Layer 5 of a small transformer language model trained on English Wikipedia (11 layers, counted from 0, width 96).
Take only the direct path to the model's output, skipping the later layers: a vector added to the residual stream pushes a token's score in proportion to its dot product with that token's output vector.

Output vectors of the tokens that the questions are about. A number n stands for (n - 128) times 0.025.
"t": 132, 129, 116, 129, 134, 127, 137, 113, 107, 131, 151, 150, 122, 130, 133, 104, 129, 137, 120, 136, 105, 137, 141, 104, 135, 115, 96, 123, 110, 115, 143, 122, 128, 136, 119, 109, 108, 126, 158, 119, 123, 146, 125, 135, 120, 107, 107, 125, 107, 144, 111, 126, 115, 107, 148, 118, 128, 102, 132, 98, 144, 140, 135, 114, 122, 161, 147, 118, 155, 138, 131, 129, 144, 152, 153, 117, 141, 153, 137, 116, 161, 105, 148, 121, 139, 103, 132, 145, 128, 133, 147, 147, 136, 117, 126, 117
"ological": 113, 131, 149, 127, 125, 104, 136, 146, 129, 150, 100, 149, 134, 124, 122, 115, 75, 94, 107, 164, 116, 145, 144, 150, 121, 141, 157, 129, 121, 117, 133, 111, 128, 100, 128, 125, 171, 139, 155, 134, 172, 131, 147, 99, 121, 149, 154, 97, 100, 121, 81, 118, 107, 147, 120, 158, 150, 125, 90, 143, 160, 164, 116, 137, 100, 131, 108, 139, 141, 108, 153, 104, 114, 125, 114, 150, 112, 122, 136, 136, 124, 122, 143, 143, 125, 159, 122, 132, 117, 93, 135, 111, 117, 133, 113, 139
"ation": 127, 153, 141, 130, 119, 133, 118, 128, 92, 127, 159, 135, 130, 125, 150, 121, 151, 125, 136, 167, 126, 126, 145, 143, 100, 156, 138, 118, 121, 105, 143, 117, 131, 121, 124, 136, 127, 88, 136, 144, 119, 138, 143, 98, 145, 171, 118, 115, 122, 114, 86, 146, 115, 147, 107, 133, 128, 132, 103, 109, 125, 143, 106, 132, 121, 104, 112, 114, 135, 105, 137, 124, 122, 136, 131, 172, 126, 158, 116, 115, 128, 126, 133, 135, 111, 132, 147, 150, 145, 91, 134, 129, 125, 129, 132, 102
"ved": 126, 138, 131, 121, 129, 122, 120, 147, 123, 122, 124, 128, 138, 128, 146, 66, 115, 91, 101, 180, 122, 129, 116, 100, 118, 114, 169, 150, 118, 123, 125, 99, 133, 151, 136, 132, 139, 89, 147, 131, 129, 131, 131, 123, 131, 135, 125, 137, 112, 136, 127, 131, 105, 122, 128, 113, 125, 107, 108, 155, 146, 159, 129, 98, 115, 142, 131, 149, 107, 117, 128, 145, 135, 153, 109, 170, 128, 137, 119, 124, 147, 125, 132, 106, 137, 102, 141, 117, 135, 146, 142, 156, 113, 130, 131, 141
"s": 132, 156, 106, 131, 138, 126, 146, 113, 143, 111, 141, 117, 128, 132, 127, 144, 110, 144, 122, 128, 115, 144, 111, 166, 128, 141, 97, 120, 113, 127, 138, 130, 126, 149, 113, 122, 104, 137, 123, 125, 116, 109, 114, 153, 88, 89, 147, 120, 123, 141, 126, 153, 142, 122, 112, 101, 114, 134, 130, 114, 128, 116, 138, 158, 125, 149, 149, 119, 130, 129, 115, 121, 137, 138, 136, 102, 110, 160, 147, 117, 113, 117, 141, 127, 106, 127, 140, 129, 157, 117, 141, 152, 141, 110, 135, 137
"I": 126, 102, 117, 129, 144, 116, 141, 150, 132, 143, 145, 129, 100, 130, 117, 137, 158, 124, 131, 155, 136, 115, 109, 118, 128, 96, 138, 93, 142, 134, 110, 156, 130, 109, 143, 144, 141, 131, 127, 136, 121, 140, 146, 123, 119, 143, 141, 132, 130, 113, 91, 96, 139, 128, 143, 142, 152, 107, 128, 133, 145, 150, 134, 121, 140, 135, 124, 126, 127, 120, 125, 132, 121, 146, 113, 122, 168, 112, 124, 108, 150, 115, 129, 122, 109, 127, 143, 110, 110, 114, 113, 121, 132, 127, 126, 118
"ed": 123, 167, 148, 132, 128, 120, 151, 130, 104, 145, 116, 108, 125, 125, 102, 110, 117, 150, 137, 157, 107, 106, 133, 163, 122, 137, 123, 121, 144, 121, 114, 100, 126, 127, 131, 133, 96, 120, 141, 112, 116, 122, 116, 140, 141, 159, 134, 122, 113, 106, 144, 141, 166, 116, 103, 119, 128, 95, 111, 121, 121, 110, 136, 141, 104, 143, 110, 141, 111, 135, 150, 131, 130, 144, 148, 144, 119, 145, 152, 124, 117, 126, 150, 110, 112, 109, 132, 145, 127, 135, 141, 150, 149, 107, 123, 132
"^{2}": 113, 147, 138, 139, 115, 107, 121, 153, 145, 149, 95, 135, 126, 119, 127, 121, 163, 129, 98, 172, 124, 141, 138, 123, 131, 122, 143, 124, 115, 146, 128, 128, 132, 99, 138, 156, 147, 133, 122, 132, 141, 132, 184, 105, 132, 151, 105, 89, 124, 126, 97, 136, 144, 94, 137, 142, 162, 158, 87, 120, 163, 132, 131, 113, 154, 83, 121, 148, 135, 109, 155, 92, 99, 116, 138, 130, 115, 131, 107, 137, 163, 139, 141, 128, 123, 116, 112, 90, 116, 124, 110, 134, 121, 139, 119, 107
"an": 109, 130, 130, 126, 147, 113, 122, 124, 120, 123, 117, 129, 129, 132, 143, 115, 105, 159, 145, 167, 136, 125, 145, 114, 132, 113, 109, 121, 144, 133, 117, 130, 128, 142, 130, 131, 130, 138, 126, 123, 124, 131, 112, 139, 108, 158, 144, 136, 117, 116, 128, 141, 99, 154, 119, 133, 122, 117, 166, 110, 139, 137, 130, 142, 97, 160, 112, 120, 132, 148, 141, 134, 125, 149, 111, 134, 110, 130, 122, 132, 137, 120, 109, 142, 99, 133, 123, 124, 122, 119, 134, 118, 132, 99, 129, 121
"up": 128, 137, 144, 112, 137, 113, 142, 143, 100, 146, 137, 178, 128, 129, 97, 123, 132, 132, 127, 154, 134, 124, 130, 162, 131, 122, 137, 127, 123, 119, 121, 110, 128, 106, 100, 125, 154, 133, 98, 131, 143, 138, 137, 112, 118, 130, 112, 124, 104, 113, 134, 126, 99, 132, 131, 117, 128, 148, 120, 100, 126, 141, 134, 118, 130, 155, 99, 131, 108, 116, 133, 142, 115, 140, 131, 121, 128, 152, 123, 83, 157, 110, 126, 161, 158, 123, 132, 116, 141, 131, 125, 118, 135, 145, 145, 123
"ur": 140, 166, 136, 129, 119, 117, 138, 113, 126, 127, 145, 140, 145, 127, 118, 125, 134, 129, 120, 154, 131, 114, 126, 128, 127, 131, 123, 108, 124, 125, 142, 107, 126, 135, 165, 143, 162, 137, 116, 106, 119, 149, 124, 126, 120, 106, 102, 120, 134, 94, 121, 138, 120, 114, 125, 144, 106, 127, 140, 139, 104, 94, 136, 147, 135, 146, 106, 118, 139, 119, 142, 122, 144, 143, 140, 148, 119, 150, 121, 124, 142, 123, 119, 118, 113, 142, 117, 115, 126, 123, 94, 97, 135, 133, 167, 133
"ly": 155, 148, 145, 127, 97, 105, 132, 130, 110, 128, 121, 149, 141, 128, 121, 126, 151, 154, 142, 140, 122, 141, 102, 147, 155, 114, 148, 137, 135, 105, 150, 140, 125, 137, 152, 106, 141, 135, 153, 101, 134, 126, 105, 133, 144, 105, 130, 114, 93, 97, 125, 133, 133, 118, 132, 126, 134, 101, 114, 136, 97, 141, 106, 124, 110, 139, 164, 129, 138, 124, 130, 124, 131, 139, 105, 149, 126, 137, 109, 109, 104, 143, 159, 123, 104, 114, 122, 136, 163, 146, 89, 142, 126, 108, 97, 151
"u": 133, 149, 116, 122, 120, 125, 137, 112, 136, 118, 140, 126, 152, 130, 113, 136, 125, 136, 143, 151, 125, 132, 123, 121, 125, 118, 129, 109, 128, 130, 142, 113, 127, 148, 150, 138, 147, 139, 124, 116, 139, 107, 108, 142, 131, 124, 110, 138, 104, 115, 134, 119, 100, 143, 136, 137, 118, 126, 134, 146, 110, 140, 136, 127, 119, 150, 118, 112, 109, 121, 134, 130, 109, 142, 130, 153, 114, 116, 137, 128, 145, 111, 122, 113, 118, 123, 127, 145, 118, 117, 165, 118, 127, 128, 164, 100
" by": 134, 124, 140, 126, 150, 99, 131, 135, 120, 119, 103, 133, 136, 129, 132, 131, 149, 114, 118, 124, 139, 119, 138, 156, 126, 143, 130, 126, 134, 93, 125, 117, 127, 117, 120, 141, 132, 134, 114, 140, 128, 114, 121, 132, 127, 150, 118, 111, 142, 112, 138, 116, 143, 105, 111, 133, 132, 148, 125, 142, 119, 134, 120, 127, 129, 118, 131, 132, 149, 130, 127, 148, 128, 131, 133, 106, 135, 124, 122, 126, 123, 149, 135, 135, 106, 107, 137, 135, 116, 126, 141, 114, 108, 138, 141, 141
"=": 103, 149, 94, 123, 135, 122, 147, 172, 128, 143, 141, 136, 112, 123, 117, 121, 144, 118, 101, 169, 135, 135, 139, 123, 128, 142, 150, 123, 131, 100, 114, 142, 126, 117, 135, 123, 162, 130, 118, 115, 153, 133, 150, 108, 127, 143, 134, 140, 110, 129, 140, 114, 145, 104, 136, 136, 165, 120, 110, 143, 132, 117, 138, 151, 124, 84, 145, 146, 107, 137, 138, 96, 148, 111, 127, 134, 122, 125, 116, 111, 157, 144, 124, 122, 110, 130, 96, 124, 135, 120, 101, 115, 117, 128, 121, 105
"With": 132, 123, 145, 112, 133, 88, 128, 132, 132, 142, 102, 147, 115, 125, 131, 134, 120, 115, 109, 169, 139, 126, 159, 131, 99, 78, 139, 119, 128, 123, 140, 153, 131, 100, 160, 144, 119, 86, 124, 132, 151, 123, 133, 97, 124, 125, 114, 117, 132, 150, 132, 136, 148, 137, 149, 140, 159, 120, 119, 167, 134, 129, 137, 101, 123, 117, 125, 137, 116, 116, 136, 130, 129, 113, 120, 146, 135, 138, 133, 112, 123, 145, 135, 154, 152, 144, 98, 91, 112, 127, 131, 135, 114, 146, 117, 106
" career": 131, 112, 134, 104, 84, 79, 109, 150, 123, 140, 115, 142, 124, 123, 125, 112, 141, 130, 94, 142, 120, 114, 154, 133, 99, 132, 149, 133, 130, 132, 121, 121, 135, 107, 127, 130, 145, 90, 156, 155, 201, 144, 131, 112, 124, 134, 160, 119, 103, 145, 123, 138, 111, 159, 88, 142, 154, 117, 110, 147, 118, 123, 122, 121, 122, 112, 158, 112, 161, 126, 100, 109, 116, 143, 137, 142, 152, 116, 108, 105, 163, 134, 131, 124, 136, 132, 147, 124, 116, 173, 108, 112, 112, 140, 166, 108
" Africa": 125, 122, 124, 121, 111, 110, 105, 163, 115, 130, 108, 138, 130, 125, 130, 113, 123, 120, 110, 129, 161, 138, 120, 136, 128, 101, 141, 131, 114, 123, 122, 122, 130, 111, 144, 146, 155, 121, 160, 125, 143, 124, 136, 112, 129, 147, 136, 115, 121, 115, 116, 130, 114, 123, 130, 134, 141, 109, 134, 130, 124, 150, 130, 144, 144, 106, 131, 143, 132, 125, 138, 119, 126, 125, 159, 129, 127, 118, 126, 149, 122, 133, 137, 141, 129, 137, 127, 106, 108, 137, 117, 131, 121, 120, 129, 124
");": 131, 129, 117, 132, 121, 121, 144, 123, 135, 131, 109, 130, 117, 124, 127, 108, 128, 137, 103, 173, 147, 112, 136, 104, 109, 128, 179, 136, 132, 115, 124, 132, 131, 127, 138, 130, 161, 111, 149, 128, 144, 144, 125, 111, 120, 146, 144, 99, 121, 126, 120, 124, 146, 107, 102, 120, 138, 156, 136, 124, 150, 117, 148, 84, 124, 98, 129, 130, 118, 125, 121, 116, 107, 153, 156, 123, 149, 115, 102, 138, 118, 127, 121, 166, 114, 125, 117, 132, 95, 143, 135, 160, 102, 133, 134, 141
" who": 118, 136, 115, 116, 121, 116, 108, 119, 118, 146, 98, 141, 140, 123, 144, 127, 127, 97, 136, 119, 159, 148, 160, 146, 124, 96, 122, 115, 137, 113, 121, 128, 127, 116, 144, 134, 154, 118, 106, 144, 139, 141, 151, 130, 145, 139, 139, 123, 153, 130, 132, 127, 118, 113, 114, 139, 145, 136, 112, 142, 124, 140, 131, 115, 135, 132, 102, 148, 131, 104, 129, 115, 120, 145, 109, 128, 134, 150, 99, 124, 118, 104, 130, 130, 104, 118, 145, 135, 120, 147, 136, 135, 125, 146, 126, 112
"gu": 134, 117, 112, 143, 142, 107, 141, 120, 118, 145, 150, 156, 129, 125, 130, 115, 111, 139, 127, 165, 150, 147, 117, 120, 119, 103, 123, 159, 145, 93, 121, 138, 126, 95, 106, 112, 119, 144, 160, 124, 137, 128, 124, 131, 118, 123, 158, 128, 141, 122, 141, 150, 115, 125, 158, 138, 129, 102, 97, 112, 107, 123, 127, 116, 111, 130, 135, 95, 135, 122, 157, 117, 108, 119, 165, 129, 126, 140, 128, 137, 116, 127, 131, 137, 126, 125, 128, 137, 106, 146, 138, 131, 114, 137, 127, 108
"ꦸ": 93, 134, 133, 75, 104, 34, 58, 218, 118, 168, 113, 193, 118, 106, 100, 88, 139, 42, 46, 251, 187, 153, 166, 120, 85, 65, 218, 171, 114, 106, 106, 83, 138, 68, 187, 182, 214, 53, 169, 183, 202, 169, 151, 78, 136, 207, 132, 69, 110, 145, 87, 95, 62, 152, 114, 195, 237, 113, 75, 165, 160, 135, 80, 53, 103, 32, 103, 166, 155, 75, 196, 102, 79, 134, 125, 175, 158, 191, 74, 96, 141, 168, 141, 164, 168, 97, 105, 91, 108, 205, 49, 154, 90, 201, 106, 107
" km": 110, 123, 144, 114, 145, 133, 85, 148, 115, 121, 108, 125, 129, 123, 130, 114, 131, 97, 95, 153, 131, 119, 123, 141, 118, 130, 131, 142, 132, 140, 130, 105, 131, 136, 158, 132, 164, 132, 153, 117, 165, 143, 117, 108, 123, 122, 123, 116, 129, 120, 138, 117, 111, 109, 113, 155, 161, 150, 97, 130, 157, 177, 115, 132, 132, 101, 143, 152, 146, 121, 134, 107, 112, 95, 114, 131, 136, 127, 100, 114, 156, 130, 120, 130, 139, 117, 116, 98, 116, 160, 128, 146, 132, 134, 140, 129
"nd": 145, 145, 159, 132, 128, 138, 126, 125, 105, 134, 147, 138, 124, 120, 141, 133, 86, 127, 109, 159, 148, 155, 122, 88, 102, 129, 156, 155, 119, 113, 121, 92, 127, 123, 144, 138, 121, 135, 181, 134, 133, 107, 124, 118, 135, 118, 147, 94, 105, 146, 107, 90, 127, 137, 146, 123, 129, 106, 95, 123, 116, 163, 160, 143, 122, 118, 114, 126, 140, 116, 93, 138, 134, 146, 136, 133, 127, 145, 110, 156, 130, 138, 154, 147, 134, 107, 111, 112, 137, 131, 96, 130, 139, 132, 114, 109

Each question shows what one neuron of this layer's MLP adds at an activation of 1. A number n stands for (n - 128) times 0.0033.

n236: 120, 74, 100, 129, 109, 132, 148, 124, 129, 124, 108, 101, 130, 110, 114, 121, 137, 143, 138, 152, 131, 120, 108, 89, 124, 103, 123, 129, 101, 85, 113, 134, 114, 129, 127, 129, 136, 95, 127, 153, 130, 103, 116, 91, 121, 129, 164, 158, 165, 131, 149, 104, 163, 78, 117, 135, 137, 111, 120, 154, 135, 133, 130, 108, 114, 86, 152, 138, 137, 104, 132, 113, 123, 163, 150, 133, 125, 120, 143, 120, 147, 126, 143, 147, 174, 118, 149, 159, 148, 167, 150, 130, 147, 99, 148, 137
Which of these tokens does it push down most? "ur"

n116: 106, 129, 130, 131, 155, 95, 149, 122, 155, 144, 135, 113, 147, 130, 117, 131, 148, 137, 160, 133, 136, 98, 126, 110, 150, 111, 98, 93, 134, 126, 150, 125, 117, 148, 106, 153, 155, 137, 149, 123, 124, 119, 126, 151, 137, 126, 126, 143, 125, 134, 131, 156, 109, 124, 115, 116, 99, 134, 127, 120, 93, 135, 150, 128, 170, 149, 118, 125, 89, 124, 119, 133, 102, 115, 162, 141, 118, 124, 101, 120, 134, 158, 108, 132, 122, 135, 127, 121, 126, 129, 126, 135, 130, 134, 112, 115
Pushed up most: "u"

n164: 96, 110, 148, 122, 130, 130, 114, 110, 159, 120, 133, 151, 150, 111, 116, 133, 121, 102, 114, 165, 148, 139, 129, 132, 133, 137, 129, 162, 133, 111, 154, 99, 89, 128, 154, 116, 120, 112, 143, 155, 148, 125, 122, 104, 123, 124, 91, 105, 142, 131, 132, 127, 141, 146, 171, 129, 122, 137, 135, 109, 104, 129, 123, 117, 99, 131, 120, 113, 133, 147, 125, 132, 134, 100, 143, 121, 94, 141, 145, 127, 137, 121, 142, 131, 123, 122, 137, 94, 169, 128, 129, 118, 155, 131, 133, 108
Which three tokens does it push up most, strongest first? "ꦸ", "nd", "With"

n42: 155, 154, 122, 114, 123, 120, 122, 135, 152, 117, 151, 147, 108, 141, 135, 120, 131, 163, 97, 113, 136, 110, 129, 148, 128, 143, 136, 110, 93, 144, 150, 127, 118, 148, 108, 124, 141, 132, 106, 138, 152, 101, 134, 156, 145, 101, 95, 145, 133, 113, 160, 140, 132, 109, 126, 132, 133, 151, 135, 80, 110, 133, 115, 127, 117, 88, 76, 105, 163, 122, 97, 137, 120, 163, 131, 159, 97, 103, 87, 149, 175, 116, 141, 158, 147, 91, 148, 119, 148, 135, 123, 143, 91, 136, 166, 127
Pushed up most: "up"

n364: 168, 143, 110, 109, 156, 98, 158, 120, 106, 156, 131, 128, 125, 123, 119, 110, 103, 107, 122, 121, 121, 118, 126, 126, 142, 145, 123, 105, 129, 122, 140, 142, 109, 152, 102, 129, 116, 111, 100, 144, 119, 105, 163, 99, 121, 113, 127, 152, 161, 128, 118, 130, 115, 119, 146, 156, 139, 117, 124, 136, 150, 168, 123, 128, 118, 144, 167, 102, 101, 110, 130, 122, 145, 130, 126, 160, 147, 128, 132, 138, 88, 105, 106, 126, 131, 133, 151, 123, 156, 135, 135, 125, 110, 114, 157, 112
Pushed up most: "ved"

n237: 76, 123, 164, 84, 129, 119, 149, 120, 143, 139, 149, 161, 133, 117, 149, 121, 119, 147, 128, 112, 128, 114, 130, 144, 138, 115, 107, 124, 117, 116, 121, 117, 155, 103, 133, 115, 122, 127, 130, 108, 125, 124, 192, 134, 136, 156, 126, 116, 159, 130, 151, 108, 152, 132, 153, 143, 75, 133, 137, 91, 105, 101, 119, 153, 140, 142, 127, 143, 140, 117, 119, 130, 133, 115, 163, 144, 121, 190, 104, 144, 102, 117, 73, 140, 124, 87, 125, 116, 138, 144, 126, 108, 136, 103, 141, 154
Which two tokens does it push up most, strongest first? "ur", "up"

n248: 137, 119, 110, 136, 129, 143, 110, 130, 140, 120, 95, 121, 111, 97, 114, 116, 118, 82, 100, 139, 120, 145, 163, 179, 147, 125, 132, 123, 141, 128, 140, 145, 144, 146, 150, 127, 132, 122, 118, 130, 161, 149, 119, 120, 135, 116, 128, 109, 138, 107, 118, 117, 140, 127, 165, 120, 124, 132, 132, 125, 156, 113, 120, 143, 99, 124, 120, 147, 124, 104, 111, 123, 177, 150, 116, 125, 100, 109, 169, 113, 167, 92, 106, 95, 119, 143, 120, 157, 97, 148, 186, 94, 143, 144, 120, 122
Pushed up most: "ological"

n108: 125, 141, 104, 132, 146, 154, 138, 144, 161, 126, 152, 132, 106, 116, 118, 126, 101, 157, 160, 133, 123, 155, 120, 148, 126, 153, 119, 139, 112, 135, 125, 143, 144, 114, 158, 128, 137, 150, 114, 129, 150, 110, 157, 128, 116, 115, 125, 122, 91, 115, 149, 110, 120, 109, 154, 107, 153, 103, 154, 124, 142, 82, 101, 135, 120, 105, 141, 139, 115, 145, 119, 97, 135, 140, 127, 150, 135, 128, 130, 123, 98, 130, 171, 86, 117, 92, 107, 84, 127, 116, 104, 146, 116, 141, 148, 132
Pushed up most: "="

n174: 101, 129, 144, 137, 124, 129, 119, 108, 159, 134, 134, 131, 146, 146, 130, 133, 123, 161, 114, 144, 157, 108, 110, 103, 170, 106, 109, 140, 108, 118, 138, 110, 100, 151, 129, 149, 99, 103, 131, 108, 117, 99, 136, 125, 122, 101, 127, 115, 126, 107, 130, 114, 151, 158, 163, 130, 151, 120, 135, 149, 116, 132, 87, 104, 119, 117, 110, 170, 164, 125, 140, 96, 105, 108, 123, 116, 131, 147, 130, 169, 126, 158, 129, 136, 101, 135, 132, 95, 169, 139, 145, 113, 130, 88, 136, 156
Pushed up most: "ly"

n361: 124, 117, 136, 151, 146, 153, 162, 136, 134, 147, 142, 96, 115, 108, 107, 114, 131, 119, 120, 133, 108, 94, 141, 120, 108, 94, 115, 135, 158, 85, 97, 70, 119, 137, 137, 115, 167, 143, 140, 137, 137, 112, 139, 105, 98, 145, 156, 150, 135, 127, 143, 145, 131, 121, 110, 143, 104, 125, 85, 120, 107, 115, 106, 111, 126, 114, 131, 106, 124, 156, 122, 148, 142, 120, 183, 102, 122, 165, 151, 151, 110, 142, 133, 150, 121, 179, 118, 127, 75, 144, 164, 158, 110, 150, 118, 145
Which three tokens does it push up most, strongest first? "gu", ");", "ed"

n343: 146, 128, 118, 140, 133, 123, 134, 142, 124, 144, 109, 118, 127, 111, 130, 129, 106, 79, 148, 113, 114, 141, 106, 149, 136, 128, 126, 156, 138, 95, 118, 133, 140, 111, 130, 142, 143, 119, 97, 141, 120, 124, 127, 139, 143, 118, 147, 159, 162, 128, 149, 142, 150, 107, 101, 119, 103, 136, 136, 155, 112, 137, 136, 133, 136, 158, 107, 158, 120, 115, 112, 119, 132, 129, 110, 136, 152, 132, 119, 131, 92, 115, 138, 147, 119, 137, 128, 139, 141, 141, 102, 108, 116, 129, 102, 113
Which two tokens does it push up most, strongest first? " who", " by"

n176: 141, 143, 134, 122, 120, 155, 96, 155, 104, 117, 122, 133, 87, 110, 145, 141, 142, 138, 127, 143, 142, 160, 129, 129, 128, 152, 135, 141, 136, 100, 117, 131, 116, 121, 144, 134, 135, 114, 122, 142, 153, 135, 126, 108, 173, 125, 109, 169, 124, 128, 97, 167, 113, 113, 143, 109, 108, 147, 129, 134, 142, 157, 123, 124, 126, 130, 108, 101, 120, 171, 121, 132, 108, 106, 92, 154, 118, 126, 107, 107, 118, 74, 136, 132, 117, 148, 102, 167, 151, 146, 140, 87, 133, 134, 131, 124
Pushed up most: "ation"

n31: 112, 162, 143, 94, 154, 147, 140, 92, 104, 134, 102, 125, 90, 140, 121, 149, 155, 152, 141, 142, 143, 112, 121, 91, 164, 124, 109, 152, 114, 144, 140, 102, 124, 149, 118, 166, 131, 116, 154, 91, 103, 119, 115, 118, 131, 141, 151, 97, 133, 116, 193, 130, 116, 152, 129, 120, 141, 101, 99, 146, 119, 80, 106, 133, 143, 146, 103, 117, 140, 139, 130, 134, 140, 167, 156, 143, 127, 138, 110, 116, 96, 112, 110, 123, 150, 127, 137, 98, 140, 140, 121, 142, 103, 106, 134, 122
Which of these tokens does it push down most? "ological"

n92: 113, 138, 168, 142, 127, 138, 99, 145, 121, 82, 135, 116, 159, 126, 119, 126, 132, 92, 147, 142, 133, 102, 129, 131, 78, 158, 97, 157, 139, 101, 142, 111, 129, 113, 124, 146, 118, 115, 128, 142, 158, 132, 111, 122, 138, 132, 136, 161, 134, 138, 106, 135, 118, 154, 120, 135, 117, 92, 164, 115, 155, 122, 139, 147, 142, 128, 152, 140, 107, 98, 128, 137, 139, 125, 126, 122, 147, 160, 117, 154, 157, 73, 144, 152, 80, 137, 116, 129, 101, 133, 83, 146, 109, 152, 143, 117
Which three tokens does it push up most, strongest first? "ꦸ", "ation", " career"

n351: 107, 113, 140, 133, 139, 131, 144, 115, 133, 116, 132, 112, 114, 117, 148, 130, 149, 104, 138, 107, 114, 109, 113, 124, 106, 146, 107, 114, 118, 128, 99, 127, 186, 94, 127, 149, 108, 119, 124, 167, 111, 130, 119, 148, 112, 132, 137, 148, 117, 137, 153, 128, 133, 128, 126, 148, 111, 131, 134, 141, 131, 144, 156, 136, 155, 130, 126, 122, 115, 132, 132, 120, 124, 126, 120, 139, 138, 128, 118, 137, 126, 138, 159, 142, 117, 127, 137, 134, 122, 115, 94, 162, 107, 127, 136, 115
Which two tokens does it push up most, strongest first? "I", " by"

n225: 115, 133, 134, 155, 129, 145, 124, 123, 88, 103, 136, 96, 107, 131, 130, 88, 141, 95, 103, 140, 113, 143, 99, 129, 120, 143, 118, 161, 133, 142, 109, 102, 88, 122, 161, 136, 126, 117, 121, 140, 134, 129, 130, 128, 123, 124, 153, 131, 122, 135, 141, 73, 127, 100, 140, 122, 129, 146, 125, 100, 164, 170, 146, 136, 120, 125, 138, 121, 116, 129, 118, 88, 176, 149, 102, 143, 130, 140, 140, 158, 152, 103, 126, 120, 161, 117, 136, 116, 129, 120, 124, 156, 99, 146, 140, 158
Which three tokens does it push up most, strongest first? "ved", " km", "nd"

n383: 151, 109, 140, 120, 150, 129, 111, 147, 184, 131, 146, 109, 140, 85, 78, 98, 167, 131, 126, 134, 122, 131, 118, 144, 135, 116, 112, 127, 90, 102, 97, 161, 169, 90, 112, 111, 138, 163, 129, 106, 140, 147, 117, 89, 136, 137, 140, 159, 112, 140, 129, 155, 100, 131, 150, 101, 129, 126, 130, 141, 164, 147, 99, 140, 143, 135, 107, 102, 123, 72, 100, 150, 166, 109, 168, 130, 116, 108, 139, 98, 133, 137, 134, 134, 115, 130, 110, 148, 147, 127, 140, 91, 145, 154, 123, 131
Pushed up most: "up"

n19: 156, 97, 111, 112, 124, 132, 114, 111, 113, 146, 147, 162, 140, 172, 154, 116, 137, 122, 109, 126, 132, 133, 114, 91, 161, 135, 139, 119, 148, 147, 140, 142, 115, 121, 116, 126, 98, 148, 121, 129, 148, 130, 131, 132, 122, 145, 115, 93, 159, 114, 116, 134, 145, 158, 148, 127, 127, 109, 121, 93, 110, 127, 91, 122, 158, 130, 153, 137, 142, 114, 139, 130, 134, 149, 126, 153, 138, 148, 103, 116, 113, 108, 138, 105, 121, 111, 117, 95, 144, 138, 111, 99, 110, 154, 131, 117
Which of these tokens does it push down most? "ed"

n331: 125, 107, 131, 157, 147, 139, 120, 131, 90, 164, 123, 159, 146, 118, 145, 142, 134, 130, 172, 113, 137, 188, 134, 107, 164, 156, 123, 110, 142, 120, 136, 123, 137, 94, 153, 128, 129, 112, 120, 136, 124, 157, 125, 141, 136, 98, 123, 112, 109, 137, 124, 163, 144, 95, 128, 151, 161, 138, 125, 107, 133, 109, 145, 119, 112, 96, 144, 136, 121, 123, 121, 90, 104, 121, 127, 117, 111, 103, 145, 131, 158, 83, 104, 108, 143, 95, 128, 96, 133, 103, 127, 96, 144, 118, 117, 155
Which of these tokens does it push down most? "ved"

n242: 128, 102, 112, 102, 120, 116, 159, 135, 99, 111, 141, 127, 86, 130, 117, 152, 66, 142, 124, 140, 125, 169, 102, 116, 115, 143, 122, 141, 144, 129, 99, 111, 137, 101, 125, 161, 114, 119, 118, 112, 103, 150, 111, 134, 124, 154, 144, 122, 116, 123, 121, 121, 150, 101, 155, 138, 166, 141, 102, 102, 158, 122, 109, 131, 150, 132, 139, 81, 162, 148, 125, 137, 128, 119, 168, 128, 130, 153, 107, 140, 109, 139, 89, 134, 120, 161, 149, 124, 149, 132, 142, 177, 131, 144, 137, 139
Which of these tokens does it push down most? "u"

n104: 131, 121, 146, 95, 161, 130, 127, 117, 133, 119, 152, 116, 99, 169, 115, 126, 128, 132, 99, 143, 113, 127, 165, 106, 128, 144, 125, 120, 97, 101, 113, 133, 104, 125, 139, 134, 142, 154, 119, 103, 107, 110, 130, 129, 161, 154, 139, 162, 107, 123, 142, 117, 146, 96, 105, 140, 128, 147, 152, 130, 115, 112, 149, 133, 110, 150, 137, 115, 104, 128, 137, 105, 108, 95, 127, 135, 140, 111, 141, 132, 136, 157, 112, 148, 111, 132, 179, 143, 141, 114, 103, 160, 89, 119, 121, 132
Which two tokens does it push up most, strongest first? "=", ");"

n1: 122, 106, 120, 140, 164, 135, 142, 115, 126, 123, 127, 146, 107, 115, 145, 141, 103, 114, 108, 120, 124, 133, 122, 98, 95, 112, 113, 140, 151, 136, 119, 152, 95, 109, 151, 117, 82, 132, 127, 97, 135, 118, 134, 131, 147, 149, 126, 167, 165, 128, 119, 139, 159, 129, 127, 124, 161, 142, 117, 157, 102, 112, 125, 129, 152, 108, 153, 124, 103, 121, 127, 113, 144, 147, 138, 139, 119, 123, 107, 130, 135, 122, 124, 135, 157, 127, 113, 126, 131, 118, 122, 101, 117, 147, 143, 112
Which of these tokens does it push down most? "ly"

n53: 120, 115, 111, 115, 114, 107, 132, 140, 111, 110, 134, 120, 108, 88, 153, 141, 120, 154, 132, 165, 152, 101, 173, 160, 137, 135, 161, 146, 154, 127, 130, 117, 146, 146, 97, 104, 129, 109, 149, 134, 134, 111, 98, 105, 119, 129, 136, 129, 151, 130, 117, 114, 145, 157, 129, 153, 120, 114, 117, 99, 153, 100, 151, 139, 121, 130, 153, 116, 96, 145, 127, 154, 101, 134, 132, 119, 147, 162, 110, 141, 121, 118, 126, 113, 106, 108, 161, 112, 131, 130, 101, 139, 90, 111, 148, 110
Which three tokens does it push up most, strongest first? "ꦸ", " career", ");"

n353: 124, 125, 144, 129, 207, 113, 127, 119, 128, 118, 137, 144, 105, 80, 131, 131, 137, 130, 174, 100, 128, 127, 135, 139, 122, 152, 105, 89, 132, 148, 108, 136, 139, 127, 111, 123, 109, 122, 142, 124, 162, 130, 125, 114, 124, 129, 123, 107, 119, 108, 142, 118, 105, 105, 136, 119, 143, 98, 123, 145, 156, 125, 100, 142, 115, 136, 101, 139, 130, 149, 153, 146, 126, 111, 97, 142, 112, 146, 115, 144, 146, 126, 132, 151, 135, 134, 120, 131, 160, 132, 132, 120, 111, 101, 152, 106
Pushed up most: "an"

n27: 151, 149, 95, 121, 100, 148, 137, 119, 120, 119, 130, 129, 144, 135, 120, 154, 138, 118, 130, 111, 128, 161, 123, 148, 99, 133, 111, 126, 133, 99, 129, 104, 164, 122, 133, 168, 118, 115, 117, 127, 131, 135, 106, 166, 118, 129, 149, 102, 136, 103, 135, 155, 149, 135, 114, 114, 94, 125, 138, 124, 114, 147, 125, 143, 164, 128, 132, 128, 97, 122, 105, 135, 112, 136, 111, 141, 150, 106, 135, 149, 145, 127, 127, 105, 109, 101, 146, 119, 166, 108, 132, 140, 138, 121, 112, 134
Pushed up most: "s"